Layer 5 of a small transformer language model trained on English Wikipedia (15 layers, counted from 0, width 128).
A neuron's activation on a vector x is SiLU(gate . x) times (in . x), where the dot is the dot product.
The model reads these tokens: " st" "ep" "ped" " on" " the" " th" "r" "one" " under" " the" " name" " S" "ult" "an" " Al" "a" "ud" "d" "in" " A" "h" "m"

The vector x that enters this layer's MLP at each token. A number n stands for n times 0.0048.
0 " st": -161 -59 -89 -62 -3 -132 -25 14 -140 -46 -112 44 -97 -88 -13 -173 49 -19 -142 86 -205 34 -62 161 -26 -27 -76 -44 -128 29 -199 98 211 97 -68 -49 46 138 -80 -101 -101 61 -145 139 136 40 65 194 26 163 -127 120 -15 102 72 -170 -110 -57 20 -37 -158 -157 37 140 229 79 79 -129 -171 -57 80 -158 108 18 112 244 5 61 -64 -96 48 139 202 94 89 88 18 -134 19 -109 -190 197 38 70 3 -21 184 44 -159 -10 -9 22 -44 40 -174 50 -204 82 -30 -25 -108 158 -64 276 18 256 -82 -113 -63 167 38 14 296 140 -92 104 -12 90
1 "ep": -7 -118 -32 -81 -23 -216 16 -192 14 55 -25 190 -49 -98 -20 -140 166 22 -63 148 -107 106 128 259 -107 -71 -182 49 -48 335 -179 109 34 157 83 -45 -193 75 53 -295 300 95 -81 24 10 -53 60 216 -21 89 -202 -106 97 76 29 -43 -3 -50 66 9 -95 -28 -118 160 39 -142 67 87 -294 -37 21 121 -59 43 -20 153 47 -65 97 -27 138 2 -106 -112 83 121 -84 9 -64 -137 -18 155 -114 -2 -43 276 131 75 54 -11 75 -102 51 -65 -46 135 -145 -45 0 -186 -31 -154 -33 219 -27 70 126 -127 -35 19 -101 146 87 158 59 127 -347 -15
2 "ped": -96 -259 229 -81 -130 -187 27 -12 -29 7 -65 179 -72 28 17 -160 59 -67 -66 230 -137 56 -45 -97 -313 -46 -71 -147 -53 179 -218 59 75 138 161 5 27 -121 -114 8 -21 -13 73 -126 -55 64 100 98 133 -88 105 -172 -45 -113 167 15 1 40 70 39 -60 -117 -138 -24 214 76 155 -54 -66 5 29 -58 109 33 -138 33 37 205 62 26 316 -247 116 -37 -83 62 -241 -139 188 13 -165 25 129 189 29 84 186 29 -63 107 204 29 -49 -108 -137 60 -74 119 93 -73 12 92 12 173 -9 154 143 46 -33 238 101 197 87 122 111 74 -114 71
3 " on": 172 141 4 2 -14 -53 -62 -33 -32 43 32 63 -80 196 -129 22 -63 171 -28 101 -52 40 -20 67 -130 -199 -147 -9 -62 -126 -231 141 -55 -133 -12 -152 -89 -54 32 -116 -146 59 205 32 109 31 47 172 239 5 44 89 -26 44 220 -219 171 0 29 -111 -23 -6 -104 12 226 24 114 -50 -63 -62 170 -71 143 220 57 111 -217 120 -149 -3 148 168 207 29 73 -55 -122 -177 149 -52 -15 -165 -74 25 -11 51 -76 -50 -139 120 8 -108 183 -93 -118 95 -139 116 39 -94 9 -195 -6 354 52 138 187 39 -34 89 52 124 6 0 -62 21 73 -53
4 " the": 69 52 37 -43 -20 29 -74 50 -182 -26 54 102 -22 298 82 -47 3 -12 68 165 -10 12 -102 54 -98 -152 -33 -40 -52 -37 -410 17 -10 89 -5 -187 -9 55 -67 -95 -17 173 114 40 169 38 58 14 -32 110 33 22 119 -34 63 -52 110 -69 -52 -103 -186 -35 -150 -48 185 -39 105 4 -62 -91 4 -37 94 173 26 90 -156 50 16 -222 106 116 360 130 -55 -10 -150 -61 188 -51 25 68 42 140 82 10 67 114 10 74 88 32 -21 108 -78 118 -69 58 -7 -116 38 18 -75 106 -11 20 -11 -45 17 157 -120 35 -61 -16 -51 61 65 -192
5 " th": -161 81 142 30 -25 -102 -54 -55 -48 -153 10 9 -93 150 207 -52 -96 91 163 49 16 -19 -150 -71 -23 49 -53 51 -107 143 -94 209 96 -113 -13 -108 -93 218 25 -26 60 -8 48 22 107 141 193 231 57 237 -13 70 105 -54 17 -232 26 -78 70 331 -151 -220 -49 105 100 -126 181 -182 -256 -2 254 -38 17 45 108 140 -102 206 32 111 145 93 163 -42 -157 26 -11 -244 172 -101 -6 -103 -70 -81 -69 -132 66 46 24 -25 18 47 -17 163 -49 -9 -49 157 -69 -182 -52 49 -147 -24 -115 32 -129 -200 -49 172 -71 -6 175 16 153 -54 17 -15
6 "r": -115 20 263 -180 -109 -42 -24 83 31 -216 65 102 -74 -36 -26 -174 80 18 42 191 -44 -66 -23 95 -211 -15 -158 -190 -135 -33 -54 176 89 -33 -243 80 -108 60 -1 -146 -27 135 19 148 110 -108 -41 55 126 227 -64 13 155 -218 -129 -61 -15 40 49 39 76 -99 -32 53 89 -72 110 83 -74 107 142 51 -19 38 -66 189 -219 228 43 -165 39 -87 305 23 -107 56 18 31 38 -59 -91 16 -190 -61 -278 -169 73 67 -120 73 -137 241 -74 -21 -37 -58 -39 -10 -43 -192 -65 -164 -52 41 161 8 74 49 37 -75 -40 50 388 307 -53 85 81 -26
7 "one": -36 -157 99 -74 -137 77 13 288 90 214 83 157 -59 2 269 -21 62 21 62 -29 -25 -44 12 36 -162 -129 -243 201 19 186 -153 94 -34 -136 -26 -21 7 -151 55 -17 37 160 109 22 48 -123 191 38 104 51 -37 80 189 -145 108 -8 113 170 -33 266 -67 1 -70 -110 135 86 44 111 -83 31 285 119 152 88 -81 150 -17 -143 -77 -20 86 -190 132 -95 -117 -144 -10 -165 189 -18 -69 -218 -158 57 -11 -7 70 103 -71 -122 237 -153 -102 -16 101 64 -165 133 -79 -104 -112 -27 -11 150 -11 195 32 -97 11 122 -71 13 112 166 -55 65 -15 -105
8 " under": -195 140 -97 -120 -96 -56 -3 74 -71 34 158 -17 -37 112 -39 -85 -34 -1 30 66 -15 131 -16 127 -75 -92 -26 -19 92 23 -171 29 164 -136 -118 -158 -125 -15 12 -85 -58 -157 39 110 63 50 123 123 106 150 26 -14 142 43 118 -275 29 94 159 -37 -128 -38 -178 -49 174 -110 290 -46 -83 -191 287 -204 38 62 -96 114 29 121 -195 242 49 93 13 129 -125 -50 96 -169 167 49 -8 33 -12 -47 176 -42 193 -22 -124 174 61 -14 254 43 -203 116 -148 74 43 -97 -49 -43 108 19 83 43 177 22 -123 -7 -7 65 92 2 91 -146 19 -8
9 " the": 26 54 -11 -8 -22 3 -79 36 -179 -118 77 48 -63 301 61 -70 3 -31 112 108 2 28 -76 65 -94 -172 -42 -29 -23 -10 -389 51 1 40 -21 -142 -2 47 -62 -119 -20 176 111 58 125 36 71 -42 -47 96 3 30 109 -72 13 -31 95 -85 -15 -98 -220 -55 -206 -24 71 -40 115 0 -87 -77 20 -28 68 184 -9 92 -43 38 -3 -184 93 47 448 144 -35 -29 -136 -33 207 -44 65 97 42 98 96 9 61 104 -24 91 130 24 -65 116 -106 129 -51 83 -9 -108 23 81 -102 108 20 66 -31 -13 -12 173 -47 16 -7 31 -33 57 36 -186
10 " name": -12 53 -81 -136 -57 -169 -4 195 101 65 92 100 -111 -7 78 -94 52 138 40 267 -32 15 123 189 95 -29 -43 90 -54 120 -106 53 -87 -3 -15 -68 -104 -192 -8 -39 135 74 110 37 112 -36 62 122 -12 117 80 82 7 -189 85 -102 76 61 -49 100 -177 -60 -159 -4 131 168 134 -37 -255 -83 129 -81 57 120 -103 250 -62 -49 45 -135 53 -72 28 103 132 191 -20 114 197 -101 -123 7 -145 46 -134 -40 166 -36 -220 42 -52 16 38 -118 176 478 -72 46 17 -278 39 14 -40 -53 19 112 -92 -94 -104 15 -144 -90 77 79 35 -12 -67 -37
11 " S": 4 57 68 -82 -17 29 76 -74 -88 -115 245 162 -106 31 143 -104 150 -54 -114 172 -104 18 -72 -42 -48 -22 -47 11 -139 37 -128 59 -19 4 -163 -48 -22 75 -32 -28 -25 -29 -39 -54 136 -67 134 130 -57 195 26 42 15 -225 104 -138 139 -229 248 89 -5 -50 -112 -28 8 250 -12 -62 -136 117 -40 -65 79 8 -116 21 69 100 -81 30 -23 -49 106 -26 -151 67 65 -21 158 -127 -138 14 -56 -47 4 -79 115 89 -76 -116 -24 -167 32 84 -200 66 30 33 -101 -171 -312 31 -45 -4 76 -1 27 -310 -131 47 -144 56 28 37 21 69 37 45
12 "ult": 31 -21 109 -11 -57 59 108 148 -91 -11 91 -35 -25 100 172 -14 79 19 95 48 -39 -219 78 142 -81 210 58 268 -36 10 -188 191 45 82 -81 -154 26 40 -86 -100 94 4 29 167 176 31 54 132 186 -92 -234 53 18 -120 294 -112 -6 72 -5 -159 26 -242 -159 143 68 -41 -60 102 -59 -98 -42 270 181 -120 -55 16 -77 65 26 -184 -72 106 -12 55 -47 48 24 -243 31 -136 -128 233 56 -118 67 46 -8 44 -341 -72 29 52 24 72 -180 46 -46 -92 -108 -206 -120 109 42 -14 -135 14 55 -211 15 -29 -23 82 27 150 36 -89 -181 -3
13 "an": 44 -76 -1 -28 -176 7 117 196 -34 -86 92 73 -91 67 223 -26 115 -64 -205 1 -195 -62 -1 -89 -103 32 -25 -71 40 274 -236 125 125 -132 -146 -113 -31 -272 168 77 -12 -52 -40 -204 121 -44 -3 25 6 78 -85 -52 165 -184 238 -261 142 94 -28 -166 -68 -71 -21 111 -151 135 49 238 -52 -97 -106 135 37 43 -14 19 -226 -128 -15 216 116 -228 40 75 -153 96 17 -44 191 -29 162 113 62 -12 -192 10 74 43 107 75 40 -81 -47 69 -166 56 -84 5 9 -89 -220 -259 -34 8 -13 93 77 -21 -101 -5 -108 131 -7 74 -10 -64 76 -64
14 " Al": 12 2 99 -71 -73 -203 53 3 -88 -36 144 70 -94 78 202 -5 248 -6 36 83 70 13 -105 44 36 127 91 -77 -44 -81 -98 3 286 -127 -187 -82 16 -57 21 -66 104 -104 -99 -6 170 -109 35 79 -18 73 -51 117 -6 -108 44 -122 6 106 45 112 -133 -14 -293 70 247 219 190 4 -67 1 14 10 64 -74 -120 72 -104 36 32 -43 86 59 -13 80 -8 100 29 -128 161 -101 -135 -84 -128 29 -70 13 268 268 19 68 -1 8 118 29 -210 -106 -112 121 -45 -100 -211 146 -142 -66 56 36 214 -171 -75 24 -19 -22 -50 68 -25 67 -58 -247
15 "a": -21 98 119 -23 -219 154 106 258 -89 -109 140 147 -76 69 211 7 239 -18 -174 243 -24 -191 2 -35 -93 42 -375 -147 35 3 -61 59 -95 -122 -36 -43 -62 -176 -69 90 50 -48 -44 122 65 -63 38 10 44 86 -148 -15 53 -177 -6 -92 88 -28 50 124 -156 -75 -42 91 -83 128 38 26 9 -16 -16 196 147 -15 -90 170 22 52 -16 51 85 -166 30 -24 14 187 61 35 183 -70 -164 106 -342 -121 -186 175 119 135 28 -91 207 -13 -133 -149 -44 -90 -77 86 81 -138 -31 -181 -31 -70 83 20 106 -205 -179 2 25 -85 -94 31 -129 11 -43 -79
16 "ud": 151 -37 129 -34 -179 -44 118 87 -76 240 158 74 -69 -30 -117 17 194 144 153 15 -218 80 -31 103 -310 -46 -89 -144 -70 59 41 14 -8 -72 -65 -40 -73 -202 44 -82 123 -317 -178 -30 -3 -116 -74 179 117 178 -101 -31 -79 -85 238 -205 -180 113 93 -11 -406 -22 -57 19 43 -10 -27 30 -190 186 239 -27 22 -80 -185 69 169 -56 14 -16 81 41 158 74 -79 -31 -76 -4 80 -111 8 -9 -193 -192 -185 72 119 54 -48 -20 142 199 9 0 -69 86 -69 74 -13 37 -79 -27 33 73 41 -39 85 -3 50 0 -1 -20 -91 192 141 -72 -213 13
17 "d": -49 -248 153 -81 -177 16 179 21 -159 184 -66 -11 -92 -77 -24 -44 211 53 0 -12 -253 -167 -66 -44 -354 -94 -123 63 -63 -122 -40 21 160 85 12 -118 36 -39 -30 -260 -157 -56 -67 127 30 -45 37 102 78 7 -146 52 6 -66 139 -183 26 89 246 107 -48 -41 -71 34 13 113 72 122 -72 42 106 -85 243 14 -162 287 -4 95 92 -100 11 31 -40 -19 -49 85 -171 -148 11 -128 -12 -131 15 -78 -208 49 107 -67 164 -144 334 85 -77 22 -30 -4 -84 167 -93 -71 -25 11 63 93 -32 -48 92 -16 -5 5 9 -148 79 82 31 -29 -130 -11
18 "in": -8 -35 97 -113 -138 87 79 -85 113 32 -53 168 -255 -109 30 -19 197 -9 -106 20 -76 -66 -17 -37 -134 -29 -95 36 52 38 -155 -20 -13 -279 -60 15 -53 -251 122 10 -2 -42 -230 92 119 -58 34 208 126 53 -222 204 70 -144 130 -222 -2 58 -6 34 -1 136 35 153 -95 139 84 185 -5 70 214 102 135 138 -162 218 -119 -51 104 125 187 -138 28 85 126 -32 26 -139 186 13 1 -26 85 -99 -6 39 179 -19 -67 -37 320 -80 68 48 -206 48 23 74 189 -41 -39 -107 101 -6 0 -66 204 15 -54 59 -28 -28 -34 204 75 -84 -162 -156
19 " A": -26 51 -37 -39 -137 6 94 -48 -270 72 250 51 -126 67 272 -167 46 -30 -92 64 31 -236 -86 90 -119 53 -93 119 -105 -68 -90 -62 114 -57 -99 -241 21 -97 -51 56 23 6 -6 -26 84 -122 170 96 87 303 -161 -60 74 -82 55 -70 -22 -96 68 -2 13 -3 -82 -8 105 83 -51 -77 -41 100 54 -139 120 18 4 59 96 -80 -119 88 -96 -68 145 -13 88 -41 50 -211 94 -104 -71 13 -173 -30 35 79 155 227 -24 -66 98 -139 48 -44 -99 28 -151 21 -5 -128 -156 117 -53 -151 50 -21 293 -313 -36 64 -22 57 31 15 -40 -23 -63 -87
20 "h": -36 -116 380 -77 -222 -197 207 -91 -209 -20 119 134 -38 125 -52 -145 27 -31 -28 378 -41 139 89 35 -134 105 122 -172 -11 284 -90 298 47 -153 -4 -80 -3 50 -87 -23 135 -54 -80 -246 -90 -99 -51 -41 90 138 71 -46 -32 -156 -101 -44 -55 -38 -31 125 -144 74 -152 62 -81 52 87 -139 -60 85 50 262 -12 33 19 138 -108 -56 -31 -126 59 145 102 63 -84 108 13 -114 13 -143 -151 -68 -37 -105 -101 132 -4 69 70 -80 -62 -72 -1 33 -15 -40 -109 139 -42 -236 -119 71 -168 -34 19 10 132 56 -161 -39 -51 -18 110 35 98 -5 -11 -47
21 "m": 84 -107 217 -64 -163 91 47 20 3 -124 202 102 39 13 142 -299 69 143 -108 308 -79 64 -2 28 -302 16 -105 76 -45 60 2 237 -29 -147 -195 64 -29 -81 84 -4 83 -167 60 -49 -15 -69 -104 -8 7 -43 -128 -16 70 -214 5 -217 26 11 130 -8 -74 -68 -14 36 -65 -25 52 115 68 165 -59 16 -28 -41 -37 146 -33 205 84 -109 -46 -18 149 18 37 205 -196 23 198 48 -119 -57 -258 -171 -75 74 -12 23 102 -216 82 66 -108 99 -77 -26 -21 -49 89 -201 35 45 41 -20 142 -78 97 2 -85 -51 -127 -68 383 169 -25 -152 -171 -183

Each question shows the input weights of one neuron of the MLP. A number n stands for n times 0.0012.

n310 gate: 110 8 150 38 118 -78 -145 0 73 84 230 17 -38 40 -20 -14 -124 67 -11 -133 -152 17 -66 161 78 123 54 -72 -87 -6 76 -6 56 -32 -106 115 72 -75 6 34 -67 59 11 -116 -67 -151 -35 46 -61 45 -124 200 18 -50 38 -106 286 166 132 -62 24 17 -111 87 59 3 9 -65 73 -54 -127 -77 46 -101 87 -23 -114 -41 84 111 28 -78 -181 -28 110 -130 -85 3 -29 -57 -32 122 88 -88 23 -28 -126 -62 -99 -87 34 -24 31 14 -65 -122 93 -35 0 -117 103 -88 117 109 -77 12 79 -49 200 -3 35 6 -173 194 -77 138 223 152
n310 in: -32 -29 70 -49 -8 -44 -74 -114 93 -57 21 11 -113 -43 -79 -74 20 21 201 262 78 111 -135 91 -3 -74 -5 94 -26 -8 -5 169 -97 -221 23 47 94 3 -18 -110 92 -56 22 13 133 -13 233 -8 -96 -32 -26 -248 -14 -66 -17 108 64 69 37 32 66 -77 32 -148 67 69 17 -140 38 94 35 -44 -144 41 -48 -40 32 -216 -39 -186 67 71 33 -37 -8 -49 -31 3 74 138 -139 -38 -11 -24 -24 -146 30 104 3 -103 -113 20 -11 11 -115 -37 -156 -38 24 179 94 -75 95 -5 88 189 0 25 -41 -75 -39 -72 66 98 -25 172 -35 90
On which token does it fire most, and how strongly? 3 " on", at about 0.27

n111 gate: -99 140 54 -149 48 5 131 27 -74 130 154 -96 57 -22 11 -60 68 -98 -36 81 39 11 -67 -151 180 -5 69 -43 109 202 -46 -60 -92 17 -24 127 129 -20 -83 42 -71 250 78 -11 102 60 -62 14 -43 126 -73 63 197 -31 14 -3 -11 101 -63 -129 -18 37 -81 181 110 -229 -198 63 3 50 132 11 203 3 66 -38 72 -136 -14 52 99 3 -54 -52 -13 59 -35 163 -34 -76 230 -54 -39 50 -52 -114 6 33 -99 27 -81 70 39 -107 22 116 -77 0 191 6 -29 -3 -106 31 -91 -82 107 56 -11 42 74 -146 137 -41 -98 -49 56 57
n111 in: 27 57 139 -95 -60 131 50 88 -16 14 112 133 -116 78 43 61 -17 24 -19 -32 -51 -71 36 218 -112 42 -13 -118 8 -52 -32 89 39 -49 36 47 -23 138 16 145 -142 32 76 -3 -191 -169 -52 30 236 -29 -148 39 -3 -11 -110 14 -46 11 -143 56 -76 -66 283 109 -104 76 -65 79 -25 201 74 -75 -49 75 130 -130 -118 -30 42 104 75 16 0 -24 -132 -99 -13 -29 218 -82 31 88 -48 56 45 -5 -11 69 83 103 95 -20 35 43 -102 -11 22 -57 158 183 36 27 -74 -84 3 54 -72 117 -3 -86 -166 -17 47 0 73 -61 123 -21
Its three highest activations, in order, are on tokens 13 "an", 6 "r", 7 "one"

n356 gate: -184 -62 28 80 -19 -19 -166 -73 -126 215 -155 13 10 -137 -217 82 10 197 -95 -194 -58 -16 19 -201 -114 -47 19 118 13 180 50 86 -147 0 -27 83 -37 -80 -124 -128 -144 108 122 -63 -148 75 90 10 179 266 -28 115 158 270 -157 3 92 -63 31 -16 -57 10 163 -76 7 -39 -50 25 23 -67 42 130 88 -28 -28 85 150 39 -3 0 41 26 75 -205 -108 78 117 19 138 60 66 -134 96 35 57 -84 207 -82 -92 186 -61 -197 -51 276 105 -92 -29 13 0 72 56 -61 -9 45 -3 145 155 -218 -10 -32 36 -105 72 -57 -27 -41 16 60
n356 in: 78 55 -30 -175 -31 -8 -44 64 61 69 -128 -92 -78 17 48 36 170 -71 -69 46 -121 -111 49 17 -6 -143 -109 85 6 101 -19 0 -8 120 -147 -108 -76 -25 27 104 3 170 23 -67 133 11 -168 -48 87 11 106 156 133 162 78 9 -83 64 -3 97 72 138 116 19 -53 130 -185 -64 -26 81 49 16 54 43 -14 36 59 -80 63 0 -131 -46 -66 28 176 -3 51 -45 -58 9 -81 60 152 20 56 47 -95 -89 -143 -22 73 129 112 134 98 154 -69 196 3 249 -64 -78 -193 -65 -84 -160 -97 -63 71 147 199 -87 14 100 -47 -39 -131 47
On which token does it fire most? 7 "one"

n65 gate: 6 9 -75 134 96 -61 29 -23 -47 79 141 0 -49 0 -6 252 -63 -3 -155 93 176 9 -3 110 172 -160 21 110 102 -15 58 221 -119 115 308 -139 -52 -194 -227 -24 -58 174 15 59 -38 134 3 -48 9 24 -52 15 -12 -31 91 37 -6 -20 -73 50 50 42 -58 32 -96 82 40 -126 -176 -21 -112 20 0 -128 -65 68 15 45 114 -3 100 -9 3 53 -157 121 -29 -127 -15 56 169 133 -53 21 -15 20 -198 115 27 76 -84 236 -83 15 -15 198 45 -42 -44 -92 37 172 62 63 83 25 9 -127 69 -18 -24 125 15 102 -19 144 169 -114
n65 in: -185 89 -8 -160 -81 -62 -127 74 131 -59 98 -48 62 34 76 -119 -241 -118 122 -37 -98 122 -25 18 -158 -110 80 20 8 44 -14 62 -73 123 38 242 -137 20 128 3 79 -46 -32 -60 -68 -217 87 -113 -33 60 25 -86 169 -110 133 45 148 136 34 -26 16 -100 -90 -63 3 -90 -238 -51 88 -83 -55 -170 23 -6 -140 60 -46 26 -93 -45 14 -47 0 6 -22 -109 -11 -60 100 91 143 112 -20 -123 31 -154 56 -108 -6 -51 46 0 118 160 26 -138 -79 -70 158 -56 12 -86 -113 23 135 -79 -65 -102 -56 -55 -27 -12 53 -125 188 -65 -140 23
Its two highest activations, in order, are on tokens 9 " the", 10 " name"

n192 gate: -98 156 60 -33 23 -58 -28 -61 -307 -115 -85 -42 -58 31 71 -123 -66 -108 -8 70 -82 -114 -25 154 37 -69 -56 55 -6 67 116 76 -36 -72 124 -44 -66 -116 90 -42 191 -146 54 -87 -70 58 -74 6 -66 -87 0 204 -108 -50 49 -82 -105 -14 -17 64 -115 -14 101 59 -153 104 15 170 -23 -133 -9 -27 32 52 -92 -31 62 3 39 -95 -48 49 87 -50 98 -49 54 70 174 39 32 -26 107 45 -70 -74 -73 14 39 36 60 56 110 17 315 65 -55 126 94 -44 105 39 157 -77 -42 -104 -3 135 198 -193 90 -15 -67 -59 147 -48 172 -103
n192 in: -20 -38 14 -41 190 -27 -66 0 95 -60 -57 -36 141 118 54 106 87 -3 -42 -137 -28 -154 46 -35 83 267 45 49 50 72 -36 6 -91 137 -153 44 49 3 22 -84 41 87 -6 56 27 -135 54 -60 -68 -11 35 -90 -84 -148 130 -32 -116 -44 -42 -100 127 -101 140 -33 -91 123 -21 155 -210 -20 123 41 -120 -3 67 150 -68 75 -122 -71 -48 109 -23 31 19 -150 5 -92 46 -83 -116 115 70 140 -75 0 -98 106 -90 200 -54 -35 132 117 -14 79 9 -182 -36 20 0 168 46 261 39 -231 -28 34 106 -104 20 107 38 -55 -15 -50 -63 -50
On which token does it fire most, and how strongly? 2 "ped", at about 0.16

n142 gate: -66 -11 -93 -108 -26 -65 -76 -11 17 80 11 94 -50 86 -108 105 -25 28 -117 -119 122 -50 134 21 85 -99 60 14 131 3 71 30 71 70 82 135 59 136 -235 179 -209 31 -78 -60 78 -20 -187 6 125 -94 -67 -3 -95 -149 195 -120 -130 91 -205 26 -158 -56 59 -20 -39 57 27 -11 -9 -9 -35 -61 -38 30 -69 34 -43 112 162 3 112 106 12 26 114 115 17 3 77 -152 -122 124 6 -74 97 84 -24 103 49 88 41 -75 69 0 -141 -58 -121 -155 -20 39 -77 271 -113 -3 101 -85 163 164 123 -90 47 -36 36 -162 144 -34 26 -105
n142 in: 78 55 71 35 60 19 -66 -39 -64 0 -74 39 17 90 97 -31 146 -69 -3 43 -124 57 30 14 -151 -17 -176 -46 28 60 110 125 -190 -54 21 -260 -74 -14 -22 -146 115 53 17 31 42 -61 9 -34 168 106 136 14 -52 215 -69 73 -153 89 232 -64 175 -57 -12 -19 3 -37 24 -50 -20 104 57 -44 -14 -40 95 8 -31 -43 -270 -50 -109 -155 -138 117 62 -98 0 -36 -66 159 9 -60 53 81 -75 69 133 -106 -151 11 96 -18 -129 6 129 8 52 20 -127 20 49 -20 24 11 45 130 -169 -37 -200 118 124 90 -84 11 -161 81 77 36
Its two highest activations, in order, are on tokens 0 " st", 2 "ped"

n431 gate: 16 -135 -183 165 -75 239 -38 -128 6 -93 -101 -55 -355 3 -79 -249 83 63 99 -84 -68 26 -16 -110 -20 35 -174 91 93 10 140 37 63 -49 231 131 -28 -117 -72 155 -139 48 166 67 125 70 16 -43 -97 -138 -28 127 -40 -47 -63 -181 68 115 67 19 107 -179 190 -29 -61 132 78 -6 0 49 -26 -25 40 -31 -80 -128 311 17 -64 -17 55 10 -159 -106 -84 75 -78 -74 -3 231 64 212 -197 45 -93 -130 -93 55 35 -128 117 47 -6 90 -58 171 -50 75 178 160 27 10 -56 92 61 89 70 132 -3 39 0 137 -47 3 74 -10 46 61
n431 in: 19 114 -139 106 -118 120 193 -88 -160 42 -71 3 45 22 173 25 168 0 -128 -69 76 -96 95 -13 84 -3 -179 25 115 -6 28 36 40 -81 48 30 22 -48 -126 -16 -124 3 191 0 14 149 -163 -13 37 -47 -203 -10 -147 -114 332 -122 -151 65 -19 -19 39 -94 124 -28 -188 -66 133 -84 29 98 -29 -135 -10 -100 -116 25 114 26 -37 86 -28 174 19 -9 -52 135 58 72 7 -183 -10 191 19 148 -47 -34 -114 31 233 -122 80 -60 73 50 57 120 168 157 37 140 -16 92 51 -64 -69 -291 -94 113 200 108 -36 137 0 194 -105 -41 -84 -19
On which token does it fire most? 17 "d"

n241 gate: -85 44 50 88 -9 39 -118 70 -73 -38 -116 -31 23 -31 -46 -17 164 204 56 -257 -23 -17 44 26 -119 -25 37 -197 -34 12 -22 -74 -78 58 3 50 36 -40 11 -31 11 -37 -172 25 -43 62 46 81 -47 -40 265 -35 29 -3 50 -74 -3 -65 39 -172 32 -15 260 20 3 5 54 -135 -20 157 -35 -47 0 90 40 -90 -23 -157 -39 -207 82 41 -53 -6 -16 69 38 20 106 -27 -97 -117 -220 -23 175 47 -35 147 131 45 17 -257 11 3 125 28 29 -17 109 -100 97 3 55 -35 261 9 45 -9 -197 -66 135 -3 114 -132 65 -192 -113 -121
n241 in: 57 42 -19 16 35 78 -162 31 -96 50 14 -130 -56 14 124 -93 12 98 -39 -56 117 115 17 -29 35 14 162 31 22 38 109 59 48 -84 -84 71 -183 -34 133 143 148 -14 -98 79 89 -53 -72 -86 80 -62 -11 -82 -12 -112 -108 -36 -85 -28 25 -172 -156 76 77 -183 -18 -57 3 31 -44 -86 52 -41 -125 137 107 -229 -217 12 -157 -51 91 119 -29 -14 66 -8 96 -57 -12 -54 0 -189 -77 -71 119 56 -35 -246 188 101 -32 -51 189 -144 14 -108 -12 -23 45 -6 -50 91 -41 -12 -63 96 -116 6 -105 -23 -179 -3 -38 189 193 82 -73 -113
On which token does it fire most? 12 "ult"

n304 gate: 190 -115 -17 6 85 48 -34 34 -180 -3 118 258 -12 20 82 49 -86 9 -26 -3 125 -79 8 149 -3 -57 129 -51 23 169 -14 72 17 53 66 -69 177 -96 -42 9 280 -118 9 -26 -16 -31 -225 155 70 23 -76 0 -107 161 3 -141 30 125 77 -148 -145 181 35 212 15 110 85 3 -62 58 -12 -118 21 -28 -3 -100 6 41 34 -94 147 50 190 89 0 -51 -75 -3 -137 82 165 -56 12 -20 49 79 -119 -40 26 6 -160 188 116 -72 118 -127 41 -38 -82 -182 -77 -6 6 -173 3 -6 92 65 -35 -64 116 -96 86 -63 -54 57 15 -31
n304 in: 50 16 51 -45 48 62 -66 52 -113 -88 59 116 86 19 23 8 -9 117 38 -21 -3 -214 32 89 -105 46 158 -24 -69 100 -19 98 115 -59 56 -29 -65 -84 -75 75 155 -91 -3 -50 -24 49 -231 59 43 -22 73 57 -115 146 -80 61 90 -3 41 27 -137 37 151 107 87 177 204 -27 14 61 -110 -59 105 -61 66 -88 61 -11 109 -99 -6 85 28 16 59 108 35 182 -29 32 69 28 -142 0 22 57 -66 36 130 228 -64 -166 362 -77 153 6 -77 -42 -8 -118 77 75 56 -183 -6 -41 116 0 -17 28 -9 66 60 -159 84 17 108 -22
Its two highest activations, in order, are on tokens 20 "h", 14 " Al"

n311 gate: 179 -97 3 -57 -14 60 -61 0 -149 102 -126 -45 -152 -56 55 -59 -40 95 -35 -269 16 104 -89 83 19 -45 -8 -84 35 0 45 70 -84 96 -13 112 -52 -3 -63 -100 -177 -13 84 35 41 -124 11 -11 21 -150 -18 103 69 -36 -205 -50 3 8 48 -120 -38 85 134 32 -62 -87 42 50 -162 129 19 177 58 -52 -51 -184 86 47 -79 48 102 159 14 96 -23 86 -122 51 -33 198 -8 88 -51 -142 -61 -53 3 80 -5 -19 -65 -17 54 -11 0 -159 39 -109 53 -36 -97 62 -258 -24 -91 205 59 -74 -30 89 44 -58 -80 101 -76 45 -71 101
n311 in: -57 -140 -122 -81 -25 -93 -94 35 78 -20 170 -35 185 -49 -141 94 102 -83 -5 47 112 -25 13 48 33 225 52 90 59 -101 -83 -17 94 -56 36 -165 19 5 19 -126 120 -35 -30 184 -197 129 36 99 -37 79 45 59 -93 -56 286 60 -99 -19 -11 92 82 -22 -160 -22 31 52 3 27 98 -52 -22 -180 0 42 60 259 -38 -78 46 -103 -73 -89 11 46 68 48 -58 -24 197 -57 -150 -14 -79 171 32 -32 3 49 3 51 96 -60 -66 84 -49 101 75 3 -75 73 8 -104 154 36 52 -69 -162 33 25 74 -20 -135 56 -105 -6 -5 83 -70
On which token does it fire most? 0 " st"

n315 gate: 8 -40 -167 -37 -84 24 19 150 -14 -82 43 3 -8 -55 -78 -46 35 130 14 81 -127 20 56 136 123 0 -11 32 22 37 -57 -26 -92 -104 -71 26 -46 0 -72 -6 -111 79 125 74 36 260 106 -84 93 131 131 71 3 -9 82 -14 84 -49 95 -73 -13 -25 -141 -156 -259 78 101 -30 180 -55 -56 -142 14 -132 -49 -30 39 62 -30 61 36 -23 -20 -142 -69 -249 165 123 -94 23 80 65 8 41 -5 27 111 -11 -102 35 183 150 -210 52 -110 -14 62 134 108 100 -6 -102 58 36 0 -73 128 20 -20 255 37 -28 99 -16 -57 -5 11 60
n315 in: 63 -59 -99 -3 45 -64 -11 19 -63 76 -67 139 -8 -41 42 -30 12 154 -49 81 -97 56 13 -20 20 -86 -178 -32 5 48 -41 -6 -138 -179 -50 -74 -29 224 -72 -19 24 -156 -22 8 -42 -22 11 153 21 -5 -136 79 31 65 -192 86 -26 30 71 -43 -262 54 105 57 23 -219 -20 5 39 36 -14 3 17 40 5 -5 -66 79 60 17 156 -8 104 44 183 195 -34 -74 57 -12 125 -98 -72 49 79 -89 150 41 244 -11 161 92 127 109 -8 -104 73 -106 -87 74 -82 140 -50 3 -60 41 82 162 95 22 -31 -108 -190 -136 3 -11 -95 71
Its two highest activations, in order, are on tokens 9 " the", 8 " under"